Layer 2 of a small transformer language model trained on English Wikipedia (15 layers, counted from 0, width 64).
Take only the direct path to the model's output, skipping the later layers: a vector added to the residual stream pushes a token's score in proportion to its dot product with that token's output vector.

Output vectors of the tokens that the questions are about. A number n stands for (n - 128) times 0.021.
"ure": 109, 110, 116, 50, 181, 147, 141, 107, 161, 110, 96, 108, 99, 81, 140, 203, 150, 139, 130, 97, 90, 146, 129, 124, 113, 117, 102, 130, 128, 105, 116, 136, 96, 115, 101, 127, 171, 112, 148, 146, 117, 112, 153, 173, 139, 135, 92, 132, 106, 84, 90, 142, 124, 167, 181, 191, 48, 185, 139, 156, 174, 147, 118, 162
"fore": 120, 173, 208, 187, 180, 149, 88, 95, 158, 100, 100, 91, 124, 94, 137, 141, 117, 73, 174, 134, 130, 96, 126, 137, 92, 146, 134, 154, 122, 172, 115, 113, 81, 206, 165, 80, 121, 93, 148, 172, 103, 141, 169, 117, 169, 117, 80, 157, 58, 80, 89, 124, 110, 130, 93, 229, 118, 120, 131, 175, 54, 104, 99, 179
"iography": 196, 146, 113, 242, 103, 137, 135, 163, 152, 119, 145, 119, 221, 153, 133, 186, 154, 121, 152, 90, 114, 42, 67, 146, 95, 120, 112, 159, 110, 125, 87, 36, 80, 169, 141, 96, 98, 71, 96, 77, 127, 158, 59, 204, 185, 135, 89, 129, 74, 144, 137, 172, 69, 132, 116, 120, 88, 169, 150, 210, 134, 95, 112, 160
" largest": 141, 108, 121, 237, 156, 65, 126, 119, 90, 119, 134, 138, 177, 85, 146, 159, 85, 119, 163, 151, 126, 129, 105, 140, 62, 110, 133, 181, 110, 86, 154, 146, 130, 121, 103, 93, 165, 142, 108, 137, 143, 95, 123, 131, 124, 134, 124, 87, 70, 118, 174, 145, 195, 102, 116, 131, 132, 97, 138, 181, 123, 97, 177, 115
" |\n\n": 150, 113, 100, 112, 79, 138, 125, 111, 137, 143, 100, 99, 136, 115, 160, 149, 105, 91, 119, 65, 161, 121, 117, 143, 131, 170, 175, 132, 136, 152, 145, 146, 73, 107, 133, 123, 135, 115, 163, 130, 138, 157, 161, 168, 125, 126, 176, 118, 83, 163, 133, 155, 127, 132, 120, 89, 148, 55, 142, 101, 130, 103, 126, 160
"==\n": 90, 140, 103, 137, 83, 131, 126, 100, 116, 169, 86, 115, 143, 154, 142, 172, 117, 101, 165, 99, 172, 101, 72, 133, 149, 87, 189, 138, 129, 154, 92, 142, 96, 126, 141, 111, 133, 110, 122, 75, 136, 130, 166, 215, 138, 168, 154, 145, 21, 100, 156, 115, 131, 97, 61, 121, 131, 158, 131, 154, 162, 52, 213, 175
"ledge": 99, 158, 181, 157, 182, 104, 106, 21, 164, 111, 132, 87, 151, 112, 130, 133, 120, 185, 156, 62, 87, 124, 93, 126, 102, 96, 58, 123, 113, 140, 95, 113, 122, 146, 39, 67, 185, 50, 167, 156, 128, 141, 63, 182, 143, 101, 149, 183, 69, 180, 109, 169, 134, 136, 114, 170, 121, 159, 150, 209, 154, 189, 167, 120
"edom": 149, 149, 181, 180, 180, 144, 75, 113, 155, 88, 90, 95, 91, 122, 139, 140, 158, 161, 94, 126, 154, 70, 76, 138, 87, 100, 111, 161, 123, 167, 119, 79, 137, 131, 48, 64, 162, 87, 84, 122, 66, 122, 96, 167, 148, 146, 107, 166, 124, 233, 172, 194, 161, 149, 163, 176, 103, 69, 146, 170, 76, 150, 86, 151
"sel": 145, 132, 137, 169, 189, 124, 69, 73, 94, 138, 142, 112, 178, 139, 160, 92, 177, 153, 121, 70, 90, 102, 126, 127, 99, 99, 152, 140, 121, 134, 147, 65, 143, 104, 88, 154, 115, 113, 67, 185, 162, 157, 126, 126, 163, 149, 75, 190, 111, 188, 172, 136, 123, 138, 144, 153, 104, 171, 152, 108, 125, 78, 54, 101
"к": 170, 163, 105, 209, 114, 119, 110, 113, 105, 165, 158, 102, 121, 162, 117, 102, 174, 103, 158, 125, 91, 106, 128, 146, 104, 152, 133, 142, 126, 128, 124, 127, 147, 147, 121, 100, 157, 137, 93, 152, 103, 149, 93, 112, 147, 97, 130, 102, 102, 161, 109, 172, 109, 98, 165, 155, 109, 147, 148, 125, 95, 90, 107, 113
"ead": 156, 137, 124, 154, 177, 75, 149, 66, 121, 127, 172, 113, 110, 95, 131, 127, 77, 147, 167, 137, 132, 135, 128, 121, 126, 101, 122, 120, 117, 111, 90, 145, 113, 152, 118, 119, 129, 127, 135, 156, 64, 166, 125, 162, 173, 127, 100, 60, 116, 183, 94, 182, 145, 67, 177, 132, 128, 169, 147, 170, 88, 79, 114, 162
"emic": 169, 122, 179, 169, 121, 94, 79, 128, 84, 176, 146, 116, 172, 95, 134, 166, 138, 117, 166, 114, 81, 24, 70, 118, 90, 110, 179, 171, 108, 142, 69, 162, 39, 169, 159, 176, 116, 17, 87, 108, 154, 144, 190, 169, 158, 125, 88, 30, 71, 151, 100, 160, 166, 146, 107, 182, 45, 104, 169, 212, 150, 210, 124, 157
"PS": 135, 137, 122, 123, 136, 94, 108, 75, 143, 174, 103, 112, 122, 156, 111, 146, 115, 95, 167, 146, 128, 103, 138, 129, 66, 59, 143, 166, 117, 143, 161, 128, 149, 152, 88, 133, 115, 86, 114, 114, 164, 121, 120, 123, 151, 123, 143, 133, 134, 105, 144, 133, 185, 153, 135, 117, 92, 126, 150, 168, 136, 143, 149, 92
"ple": 140, 154, 156, 119, 154, 84, 82, 158, 96, 153, 127, 96, 146, 102, 163, 174, 102, 144, 134, 152, 21, 163, 130, 135, 89, 124, 142, 128, 119, 174, 130, 160, 124, 98, 107, 138, 92, 99, 25, 169, 127, 114, 137, 96, 109, 99, 99, 122, 123, 159, 204, 213, 165, 152, 100, 157, 60, 124, 165, 141, 152, 131, 135, 107
"order": 131, 131, 143, 209, 194, 149, 143, 124, 125, 109, 144, 93, 119, 145, 158, 164, 100, 120, 107, 101, 162, 84, 161, 131, 65, 105, 101, 173, 115, 120, 108, 43, 112, 153, 69, 86, 155, 84, 117, 152, 102, 94, 119, 148, 130, 79, 57, 120, 171, 218, 112, 135, 160, 156, 149, 170, 71, 123, 150, 150, 126, 162, 155, 129
"elopment": 167, 139, 115, 139, 121, 98, 134, 86, 125, 107, 143, 115, 166, 170, 103, 129, 135, 145, 196, 118, 127, 106, 88, 134, 91, 21, 140, 181, 112, 147, 134, 63, 90, 135, 71, 146, 141, 44, 93, 191, 125, 163, 126, 182, 155, 115, 93, 151, 88, 178, 182, 210, 134, 92, 215, 181, 114, 95, 144, 178, 73, 85, 88, 120
"arly": 129, 198, 108, 233, 121, 87, 61, 83, 207, 131, 181, 121, 137, 151, 106, 141, 88, 154, 194, 197, 130, 113, 113, 143, 96, 129, 167, 143, 130, 164, 138, 108, 57, 127, 41, 84, 114, 153, 55, 90, 145, 108, 112, 179, 139, 93, 91, 151, 118, 148, 115, 203, 146, 129, 71, 161, 91, 142, 160, 160, 58, 56, 168, 127
"/km": 171, 140, 162, 207, 62, 77, 59, 60, 95, 170, 152, 108, 130, 147, 109, 136, 198, 136, 117, 103, 132, 140, 74, 152, 118, 76, 125, 142, 118, 80, 133, 105, 101, 139, 155, 107, 174, 127, 135, 68, 141, 132, 125, 157, 151, 162, 120, 88, 54, 126, 81, 150, 153, 135, 170, 180, 156, 110, 184, 128, 120, 125, 150, 154
"ific": 176, 134, 151, 155, 102, 153, 101, 84, 142, 175, 95, 110, 165, 126, 165, 166, 111, 166, 67, 131, 50, 95, 106, 138, 138, 63, 139, 77, 118, 65, 134, 100, 125, 98, 121, 90, 198, 151, 76, 133, 158, 93, 142, 128, 166, 121, 151, 99, 124, 111, 170, 198, 105, 96, 173, 150, 113, 186, 174, 164, 102, 112, 158, 109
"uk": 140, 88, 92, 130, 157, 98, 125, 123, 129, 102, 75, 110, 136, 183, 149, 153, 160, 166, 154, 142, 130, 110, 134, 123, 116, 116, 140, 137, 130, 118, 98, 136, 123, 114, 149, 93, 165, 103, 140, 126, 113, 176, 85, 104, 152, 136, 123, 127, 128, 94, 132, 118, 160, 131, 120, 171, 141, 136, 139, 90, 107, 141, 115, 140
"ollowing": 111, 106, 111, 152, 201, 100, 64, 152, 104, 197, 131, 107, 130, 107, 140, 137, 81, 77, 221, 162, 123, 86, 140, 133, 61, 130, 91, 154, 102, 130, 77, 127, 110, 203, 104, 46, 151, 108, 96, 140, 117, 145, 209, 103, 159, 145, 167, 143, 77, 109, 134, 178, 163, 71, 95, 192, 121, 161, 162, 237, 70, 82, 57, 192
"ideo": 136, 110, 113, 114, 71, 112, 115, 87, 102, 111, 150, 111, 150, 121, 137, 146, 146, 111, 157, 171, 65, 117, 62, 136, 127, 49, 97, 150, 130, 161, 129, 113, 118, 154, 162, 153, 103, 108, 118, 84, 138, 152, 147, 144, 176, 122, 142, 142, 104, 182, 137, 212, 185, 140, 128, 146, 116, 96, 177, 190, 110, 87, 109, 104
"rist": 126, 127, 84, 188, 119, 125, 105, 148, 82, 149, 155, 127, 133, 117, 123, 152, 150, 179, 139, 116, 123, 115, 150, 126, 105, 134, 58, 157, 123, 173, 133, 73, 88, 94, 90, 103, 117, 116, 77, 136, 150, 136, 162, 97, 167, 135, 119, 112, 135, 115, 92, 186, 125, 146, 123, 94, 122, 139, 150, 169, 182, 132, 135, 134
"aking": 137, 135, 127, 107, 161, 73, 151, 141, 147, 99, 125, 109, 136, 89, 158, 136, 98, 149, 135, 165, 144, 52, 122, 135, 65, 122, 107, 144, 123, 184, 111, 77, 138, 154, 121, 70, 192, 160, 117, 120, 106, 101, 110, 139, 144, 114, 123, 122, 68, 137, 136, 171, 120, 116, 129, 214, 132, 85, 149, 213, 71, 148, 167, 143
"ouse": 133, 102, 80, 199, 148, 61, 157, 103, 117, 137, 139, 112, 195, 86, 138, 160, 70, 150, 100, 147, 117, 97, 134, 129, 82, 98, 124, 127, 130, 163, 138, 146, 148, 178, 101, 184, 125, 126, 147, 172, 129, 135, 116, 169, 166, 87, 108, 94, 48, 155, 128, 156, 98, 159, 158, 130, 84, 126, 150, 113, 88, 120, 135, 140
"ructure": 170, 136, 97, 151, 116, 6, 101, 119, 156, 187, 140, 92, 96, 165, 185, 133, 99, 115, 170, 131, 37, 88, 93, 126, 74, 70, 59, 140, 93, 162, 152, 181, 105, 95, 83, 154, 148, 112, 113, 168, 135, 129, 175, 196, 137, 125, 73, 122, 60, 190, 191, 167, 168, 66, 164, 172, 109, 128, 141, 200, 135, 137, 162, 89
"ply": 114, 130, 155, 174, 148, 83, 93, 136, 96, 127, 95, 114, 119, 98, 67, 183, 114, 120, 236, 122, 78, 123, 109, 139, 81, 105, 153, 123, 120, 153, 114, 127, 118, 118, 82, 116, 154, 129, 51, 157, 121, 139, 120, 113, 129, 78, 178, 145, 111, 188, 197, 175, 146, 135, 81, 181, 81, 138, 158, 117, 156, 131, 140, 163
"ption": 199, 102, 104, 71, 180, 126, 110, 90, 78, 113, 68, 124, 132, 168, 203, 145, 143, 106, 181, 123, 167, 85, 141, 134, 75, 71, 132, 120, 113, 120, 108, 121, 100, 125, 102, 106, 98, 94, 87, 165, 138, 119, 95, 187, 121, 142, 175, 144, 47, 194, 207, 184, 178, 137, 143, 104, 116, 115, 189, 158, 119, 159, 106, 82

Each question shows what one neuron of this layer's MLP adds at an activation of 1. A number n stands for (n - 128) times 0.0047.

n192: 111, 110, 140, 166, 155, 120, 149, 151, 106, 116, 108, 129, 136, 99, 146, 163, 128, 126, 141, 143, 157, 111, 143, 111, 116, 93, 140, 145, 124, 108, 126, 154, 119, 87, 121, 120, 123, 124, 141, 118, 144, 140, 118, 115, 139, 117, 171, 116, 117, 135, 144, 120, 153, 105, 130, 126, 129, 120, 103, 116, 132, 138, 135, 124
Pushed up most: " largest"

n175: 133, 145, 113, 130, 120, 132, 146, 129, 127, 147, 112, 145, 148, 101, 146, 133, 125, 136, 137, 142, 114, 156, 135, 108, 120, 103, 144, 146, 134, 131, 134, 139, 106, 118, 147, 142, 120, 121, 129, 106, 134, 117, 124, 127, 102, 119, 133, 130, 121, 131, 130, 133, 139, 91, 100, 128, 127, 141, 129, 122, 131, 123, 121, 136
Pushed down most: "edom"

n77: 129, 169, 134, 112, 114, 119, 158, 132, 150, 126, 92, 108, 138, 108, 129, 127, 140, 137, 98, 156, 118, 132, 135, 143, 129, 135, 115, 180, 108, 150, 156, 129, 123, 156, 148, 145, 101, 87, 130, 141, 144, 130, 143, 128, 143, 139, 108, 115, 128, 102, 121, 124, 107, 138, 137, 126, 124, 118, 138, 90, 95, 117, 108, 129
Pushed up most: "fore"

n174: 137, 109, 137, 153, 110, 129, 133, 128, 146, 110, 111, 168, 118, 127, 139, 138, 87, 142, 128, 108, 98, 139, 91, 118, 145, 172, 129, 130, 82, 134, 121, 136, 130, 151, 137, 116, 157, 137, 136, 121, 117, 115, 83, 111, 134, 145, 138, 107, 135, 91, 138, 135, 130, 123, 167, 127, 150, 119, 166, 119, 144, 136, 99, 114
Pushed up most: "ific"

n164: 146, 141, 139, 153, 136, 138, 118, 115, 131, 150, 127, 113, 110, 125, 147, 125, 139, 141, 104, 134, 147, 109, 126, 100, 102, 116, 105, 133, 142, 139, 151, 131, 123, 126, 121, 154, 115, 134, 153, 132, 145, 113, 134, 154, 157, 127, 114, 120, 137, 123, 110, 130, 109, 136, 113, 108, 129, 133, 117, 118, 107, 113, 107, 147
Pushed up most: "ouse"

n119: 114, 128, 120, 98, 136, 144, 113, 132, 132, 136, 126, 120, 141, 151, 110, 126, 132, 100, 113, 175, 96, 134, 122, 119, 117, 116, 132, 98, 145, 112, 139, 138, 107, 112, 114, 126, 111, 160, 141, 130, 156, 124, 140, 145, 138, 112, 135, 147, 125, 147, 135, 129, 132, 130, 131, 133, 160, 101, 146, 121, 139, 112, 116, 129
Pushed up most: "ideo"

n140: 142, 106, 124, 132, 123, 133, 92, 131, 115, 117, 219, 101, 138, 169, 133, 148, 161, 149, 131, 139, 147, 139, 126, 124, 134, 131, 122, 127, 143, 119, 101, 137, 134, 140, 106, 150, 160, 188, 92, 146, 85, 137, 132, 140, 93, 73, 132, 124, 132, 139, 110, 80, 117, 92, 108, 129, 134, 126, 134, 119, 88, 102, 156, 159
Which two tokens does it push up most, strongest first? "arly", "к"

n51: 107, 131, 100, 124, 118, 163, 136, 119, 131, 153, 126, 114, 146, 129, 107, 119, 124, 113, 132, 122, 122, 153, 116, 131, 119, 124, 139, 123, 156, 146, 122, 132, 116, 123, 135, 120, 133, 129, 124, 125, 110, 116, 130, 144, 124, 163, 113, 143, 127, 148, 123, 169, 113, 117, 127, 132, 125, 140, 110, 117, 128, 125, 108, 148
Pushed down most: " largest"

n306: 123, 117, 97, 109, 146, 93, 156, 102, 140, 146, 136, 99, 141, 129, 147, 132, 138, 124, 162, 135, 123, 152, 81, 119, 117, 132, 145, 127, 157, 113, 127, 117, 106, 124, 140, 119, 95, 162, 123, 119, 128, 129, 139, 142, 160, 145, 163, 141, 115, 111, 154, 116, 118, 111, 115, 123, 155, 114, 107, 104, 117, 130, 135, 145
Which two tokens does it push up most, strongest first? "==\n", " |\n\n"

n254: 128, 148, 127, 127, 119, 124, 139, 90, 92, 145, 146, 173, 129, 107, 118, 162, 129, 142, 94, 124, 99, 146, 148, 136, 116, 144, 121, 141, 119, 145, 154, 117, 159, 132, 131, 139, 131, 155, 81, 135, 134, 110, 140, 102, 153, 101, 141, 132, 159, 145, 109, 105, 133, 75, 111, 130, 114, 129, 112, 122, 139, 118, 128, 142
Pushed down most: "ption"

n177: 122, 141, 96, 95, 140, 164, 119, 120, 120, 178, 142, 132, 167, 195, 121, 111, 131, 103, 135, 115, 95, 135, 128, 123, 152, 109, 160, 132, 110, 150, 116, 140, 122, 89, 141, 104, 114, 122, 141, 115, 58, 133, 129, 116, 138, 139, 138, 150, 109, 180, 122, 98, 124, 154, 169, 153, 129, 86, 92, 129, 106, 133, 129, 122
Pushed down most: " largest"

n184: 92, 132, 108, 127, 94, 103, 145, 147, 134, 107, 133, 104, 99, 140, 138, 173, 100, 135, 137, 173, 133, 99, 125, 158, 111, 153, 139, 109, 143, 143, 92, 109, 124, 112, 136, 90, 149, 156, 154, 138, 97, 121, 137, 119, 159, 144, 126, 108, 124, 119, 100, 167, 108, 142, 127, 116, 142, 116, 142, 153, 134, 129, 117, 142
Pushed up most: "aking"

n258: 141, 131, 156, 115, 115, 117, 132, 115, 141, 117, 136, 130, 126, 194, 142, 130, 142, 77, 154, 125, 108, 131, 131, 154, 113, 145, 129, 116, 129, 114, 118, 130, 145, 115, 139, 136, 102, 151, 123, 109, 120, 137, 112, 135, 131, 94, 122, 123, 144, 142, 118, 138, 105, 127, 113, 106, 125, 139, 137, 146, 109, 109, 137, 152
Pushed up most: "iography"

n76: 101, 169, 103, 129, 140, 114, 142, 119, 160, 109, 125, 114, 74, 128, 114, 87, 150, 134, 125, 98, 160, 117, 122, 94, 128, 174, 100, 148, 93, 116, 115, 123, 142, 130, 123, 133, 108, 125, 149, 90, 97, 118, 176, 132, 160, 154, 131, 139, 124, 170, 145, 165, 171, 139, 108, 136, 130, 109, 126, 113, 127, 162, 131, 83
Pushed down most: "ific"

n106: 134, 145, 133, 128, 101, 140, 122, 140, 158, 142, 129, 100, 153, 148, 135, 133, 134, 102, 144, 138, 126, 82, 151, 127, 133, 125, 150, 106, 134, 151, 142, 127, 157, 110, 124, 140, 113, 94, 132, 107, 118, 115, 129, 153, 119, 114, 121, 128, 114, 127, 114, 125, 150, 117, 114, 141, 112, 108, 116, 129, 139, 135, 120, 147
Pushed down most: "ead"

n108: 162, 145, 128, 93, 106, 124, 101, 155, 103, 104, 145, 123, 140, 133, 138, 113, 154, 120, 124, 137, 168, 120, 126, 103, 142, 109, 141, 155, 130, 92, 136, 136, 125, 108, 124, 140, 125, 111, 137, 137, 113, 133, 124, 152, 102, 114, 140, 107, 122, 136, 137, 124, 156, 126, 123, 139, 142, 128, 102, 132, 129, 148, 122, 127
Pushed up most: "ption"

n223: 148, 112, 131, 138, 155, 119, 129, 115, 116, 128, 162, 119, 115, 137, 129, 125, 114, 145, 127, 138, 124, 133, 132, 121, 128, 141, 116, 116, 107, 112, 181, 139, 143, 147, 112, 138, 96, 98, 145, 127, 120, 84, 106, 177, 115, 92, 133, 106, 155, 135, 135, 95, 117, 170, 126, 138, 146, 120, 124, 162, 115, 115, 135, 128
Pushed up most: "order"

n125: 137, 147, 117, 105, 135, 158, 155, 144, 148, 121, 166, 102, 172, 157, 127, 140, 93, 159, 139, 172, 123, 82, 114, 140, 156, 125, 68, 130, 126, 143, 133, 121, 118, 97, 119, 136, 115, 183, 102, 132, 120, 115, 124, 123, 116, 120, 114, 141, 151, 97, 136, 154, 140, 149, 105, 117, 107, 130, 124, 124, 82, 161, 65, 120
Pushed up most: "arly"

n109: 125, 121, 170, 146, 135, 116, 177, 125, 133, 140, 120, 99, 117, 147, 98, 161, 134, 139, 130, 125, 127, 142, 138, 112, 123, 148, 140, 165, 136, 115, 151, 146, 103, 129, 151, 111, 124, 107, 138, 130, 108, 115, 102, 102, 122, 140, 109, 120, 130, 150, 120, 111, 132, 137, 139, 119, 98, 150, 151, 88, 106, 110, 105, 134
Pushed up most: "order"

n73: 176, 191, 128, 109, 138, 107, 127, 106, 79, 163, 99, 130, 140, 85, 140, 133, 96, 92, 79, 131, 164, 104, 130, 170, 193, 148, 132, 159, 163, 119, 149, 134, 76, 90, 75, 109, 147, 181, 71, 152, 115, 101, 147, 145, 166, 71, 142, 126, 166, 189, 106, 139, 116, 141, 69, 142, 153, 107, 112, 129, 127, 148, 105, 117
Pushed down most: "uk"

n182: 105, 121, 121, 119, 148, 114, 124, 163, 102, 120, 126, 124, 103, 128, 133, 159, 122, 127, 136, 130, 109, 142, 123, 167, 150, 107, 122, 129, 135, 140, 128, 144, 123, 134, 138, 153, 123, 132, 122, 156, 161, 80, 116, 137, 111, 132, 121, 149, 137, 131, 106, 149, 97, 104, 105, 128, 143, 146, 139, 117, 144, 119, 93, 119
Pushed up most: "ple"

n221: 118, 133, 114, 119, 145, 124, 139, 96, 154, 128, 121, 97, 133, 181, 168, 86, 118, 117, 92, 130, 160, 100, 113, 111, 119, 145, 112, 132, 119, 144, 142, 126, 145, 112, 158, 87, 131, 103, 142, 169, 161, 103, 101, 130, 99, 89, 121, 98, 145, 146, 106, 138, 134, 129, 145, 120, 155, 113, 136, 148, 151, 169, 149, 136
Pushed down most: "ply"

n195: 112, 158, 149, 121, 171, 132, 146, 115, 128, 135, 119, 137, 157, 140, 129, 135, 142, 101, 126, 107, 172, 100, 156, 130, 132, 115, 142, 145, 110, 98, 112, 124, 98, 103, 133, 109, 130, 176, 91, 135, 146, 123, 102, 144, 113, 142, 171, 159, 81, 143, 154, 88, 140, 107, 129, 127, 92, 117, 107, 110, 120, 140, 113, 142
Pushed down most: "ideo"

n271: 123, 122, 132, 135, 134, 128, 111, 94, 146, 112, 119, 112, 143, 122, 144, 127, 132, 147, 137, 105, 156, 133, 138, 119, 159, 172, 146, 124, 117, 116, 136, 111, 97, 119, 143, 167, 151, 120, 134, 130, 115, 147, 118, 134, 153, 90, 132, 139, 155, 133, 158, 85, 132, 138, 105, 97, 175, 126, 103, 117, 109, 114, 86, 117
Pushed down most: "ructure"

n34: 117, 138, 121, 111, 144, 110, 125, 138, 100, 166, 99, 99, 141, 149, 124, 89, 103, 119, 140, 152, 176, 103, 96, 159, 141, 120, 118, 121, 149, 114, 143, 151, 150, 136, 122, 185, 130, 137, 124, 167, 128, 112, 89, 155, 137, 146, 138, 103, 133, 112, 125, 124, 73, 173, 109, 112, 138, 156, 132, 115, 99, 129, 103, 126
Which two tokens does it push up most, strongest first? "ouse", "ption"

n315: 133, 141, 122, 122, 103, 120, 140, 133, 149, 152, 142, 114, 130, 140, 128, 79, 195, 112, 116, 169, 135, 144, 131, 91, 103, 100, 116, 120, 168, 110, 137, 141, 100, 124, 113, 102, 138, 135, 121, 128, 124, 126, 109, 147, 122, 165, 148, 133, 63, 131, 131, 147, 106, 141, 153, 152, 172, 91, 141, 131, 77, 155, 116, 124
Pushed up most: "/km"

n98: 153, 162, 107, 104, 152, 114, 124, 115, 138, 132, 69, 109, 137, 130, 124, 81, 149, 143, 154, 128, 170, 144, 135, 142, 150, 81, 141, 195, 109, 91, 125, 135, 158, 111, 136, 128, 131, 134, 119, 162, 130, 128, 94, 155, 153, 130, 130, 106, 134, 101, 139, 123, 125, 97, 119, 111, 74, 157, 115, 108, 137, 128, 134, 141
Pushed down most: "ideo"

n297: 147, 150, 132, 171, 115, 114, 140, 126, 148, 134, 142, 95, 134, 144, 90, 154, 129, 135, 141, 135, 89, 131, 179, 152, 120, 157, 136, 83, 147, 172, 145, 133, 95, 154, 121, 147, 184, 132, 96, 110, 142, 87, 103, 122, 117, 106, 87, 95, 134, 113, 133, 122, 98, 127, 93, 131, 105, 133, 125, 145, 129, 157, 89, 127
Pushed up most: "arly"

n233: 130, 120, 123, 142, 135, 93, 136, 124, 132, 98, 128, 109, 134, 138, 152, 136, 122, 115, 144, 138, 132, 113, 111, 110, 125, 115, 134, 155, 132, 113, 133, 121, 131, 123, 112, 140, 109, 151, 113, 139, 147, 99, 145, 116, 157, 138, 118, 147, 133, 146, 130, 127, 124, 123, 150, 121, 116, 124, 126, 148, 144, 118, 126, 104
Pushed down most: " |\n\n"

n296: 137, 94, 131, 102, 109, 144, 154, 110, 141, 142, 137, 118, 117, 132, 142, 58, 124, 149, 96, 112, 101, 110, 105, 106, 123, 113, 146, 139, 116, 161, 158, 107, 102, 154, 119, 163, 131, 141, 112, 153, 140, 87, 121, 165, 118, 128, 135, 146, 117, 131, 117, 109, 166, 145, 116, 144, 141, 150, 150, 126, 156, 87, 139, 148
Pushed up most: "sel"

n287: 127, 120, 155, 129, 121, 129, 93, 118, 153, 169, 142, 101, 131, 124, 111, 107, 105, 148, 162, 122, 118, 145, 152, 109, 103, 117, 127, 93, 131, 112, 160, 122, 184, 102, 137, 137, 138, 110, 174, 83, 128, 121, 98, 127, 100, 107, 172, 114, 112, 149, 128, 96, 107, 133, 179, 171, 139, 117, 131, 182, 115, 141, 98, 126
Which two tokens does it push up most, strongest first? "ledge", "/km"

n41: 130, 142, 133, 144, 120, 115, 135, 120, 137, 126, 126, 125, 149, 124, 134, 134, 148, 109, 139, 118, 98, 130, 145, 101, 133, 154, 146, 114, 127, 138, 145, 129, 117, 131, 130, 144, 117, 106, 129, 132, 115, 143, 133, 91, 115, 126, 99, 138, 131, 129, 128, 133, 125, 130, 115, 153, 130, 139, 124, 120, 123, 115, 126, 139
Pushed up most: "fore"

n226: 105, 123, 112, 150, 130, 123, 129, 108, 127, 152, 149, 128, 128, 133, 154, 125, 122, 123, 140, 83, 126, 98, 144, 134, 152, 135, 98, 123, 152, 153, 117, 103, 172, 122, 104, 109, 100, 130, 129, 151, 122, 88, 148, 104, 162, 84, 112, 110, 135, 128, 120, 169, 134, 158, 108, 121, 145, 106, 138, 133, 167, 157, 110, 148
Pushed down most: "==\n"

n201: 97, 133, 139, 100, 116, 160, 120, 158, 139, 102, 133, 124, 130, 112, 163, 103, 148, 110, 142, 138, 135, 124, 133, 93, 134, 111, 111, 140, 132, 146, 120, 171, 52, 123, 121, 122, 142, 133, 110, 128, 124, 104, 138, 130, 133, 136, 123, 106, 135, 123, 113, 173, 124, 176, 158, 126, 103, 124, 168, 129, 133, 102, 144, 100
Pushed up most: "ure"

n301: 125, 136, 104, 143, 141, 111, 154, 91, 167, 169, 115, 138, 142, 116, 128, 95, 141, 146, 132, 102, 122, 122, 106, 126, 108, 92, 136, 136, 122, 123, 107, 98, 106, 133, 123, 105, 94, 134, 152, 125, 145, 104, 151, 156, 160, 152, 139, 138, 121, 145, 136, 125, 119, 132, 139, 132, 128, 125, 132, 112, 139, 113, 164, 122
Pushed up most: "==\n"

n150: 106, 121, 112, 143, 152, 146, 144, 146, 169, 135, 154, 109, 112, 130, 126, 122, 133, 137, 118, 124, 128, 128, 93, 83, 136, 125, 108, 126, 105, 82, 146, 101, 132, 134, 149, 149, 135, 119, 146, 119, 118, 134, 133, 127, 123, 131, 159, 146, 119, 137, 131, 114, 119, 124, 148, 110, 124, 106, 155, 141, 128, 129, 111, 142
Pushed down most: "ple"

n151: 113, 99, 130, 129, 130, 131, 130, 121, 138, 121, 144, 128, 148, 135, 150, 116, 142, 120, 146, 135, 94, 125, 157, 96, 141, 135, 124, 141, 118, 107, 144, 132, 148, 139, 144, 113, 117, 114, 111, 123, 110, 146, 119, 107, 125, 130, 105, 148, 110, 122, 122, 113, 145, 134, 125, 142, 112, 147, 120, 123, 155, 121, 133, 139
Pushed down most: " |\n\n"

n285: 162, 102, 117, 118, 111, 148, 107, 118, 101, 95, 153, 142, 107, 119, 174, 131, 131, 141, 140, 104, 164, 133, 112, 130, 140, 137, 117, 107, 83, 123, 123, 112, 168, 125, 97, 161, 139, 95, 139, 126, 136, 139, 119, 149, 121, 135, 146, 110, 149, 110, 132, 125, 163, 135, 150, 106, 162, 130, 131, 122, 121, 121, 125, 130
Pushed up most: "ption"

n131: 117, 142, 145, 158, 108, 148, 127, 128, 128, 131, 133, 121, 134, 123, 127, 86, 88, 133, 101, 138, 154, 107, 75, 125, 132, 110, 125, 134, 105, 109, 131, 141, 136, 152, 143, 124, 154, 88, 128, 155, 136, 127, 111, 143, 124, 128, 120, 168, 156, 120, 148, 138, 145, 130, 153, 129, 120, 108, 109, 139, 115, 148, 136, 109
Pushed up most: "edom"

n17: 129, 108, 126, 111, 80, 119, 104, 123, 151, 147, 135, 110, 142, 156, 133, 136, 132, 105, 138, 105, 115, 131, 116, 124, 126, 134, 122, 146, 134, 158, 133, 121, 104, 105, 155, 150, 115, 125, 142, 99, 117, 141, 136, 144, 111, 125, 139, 133, 121, 120, 167, 149, 131, 140, 133, 124, 132, 134, 142, 143, 108, 114, 131, 102
Pushed down most: "order"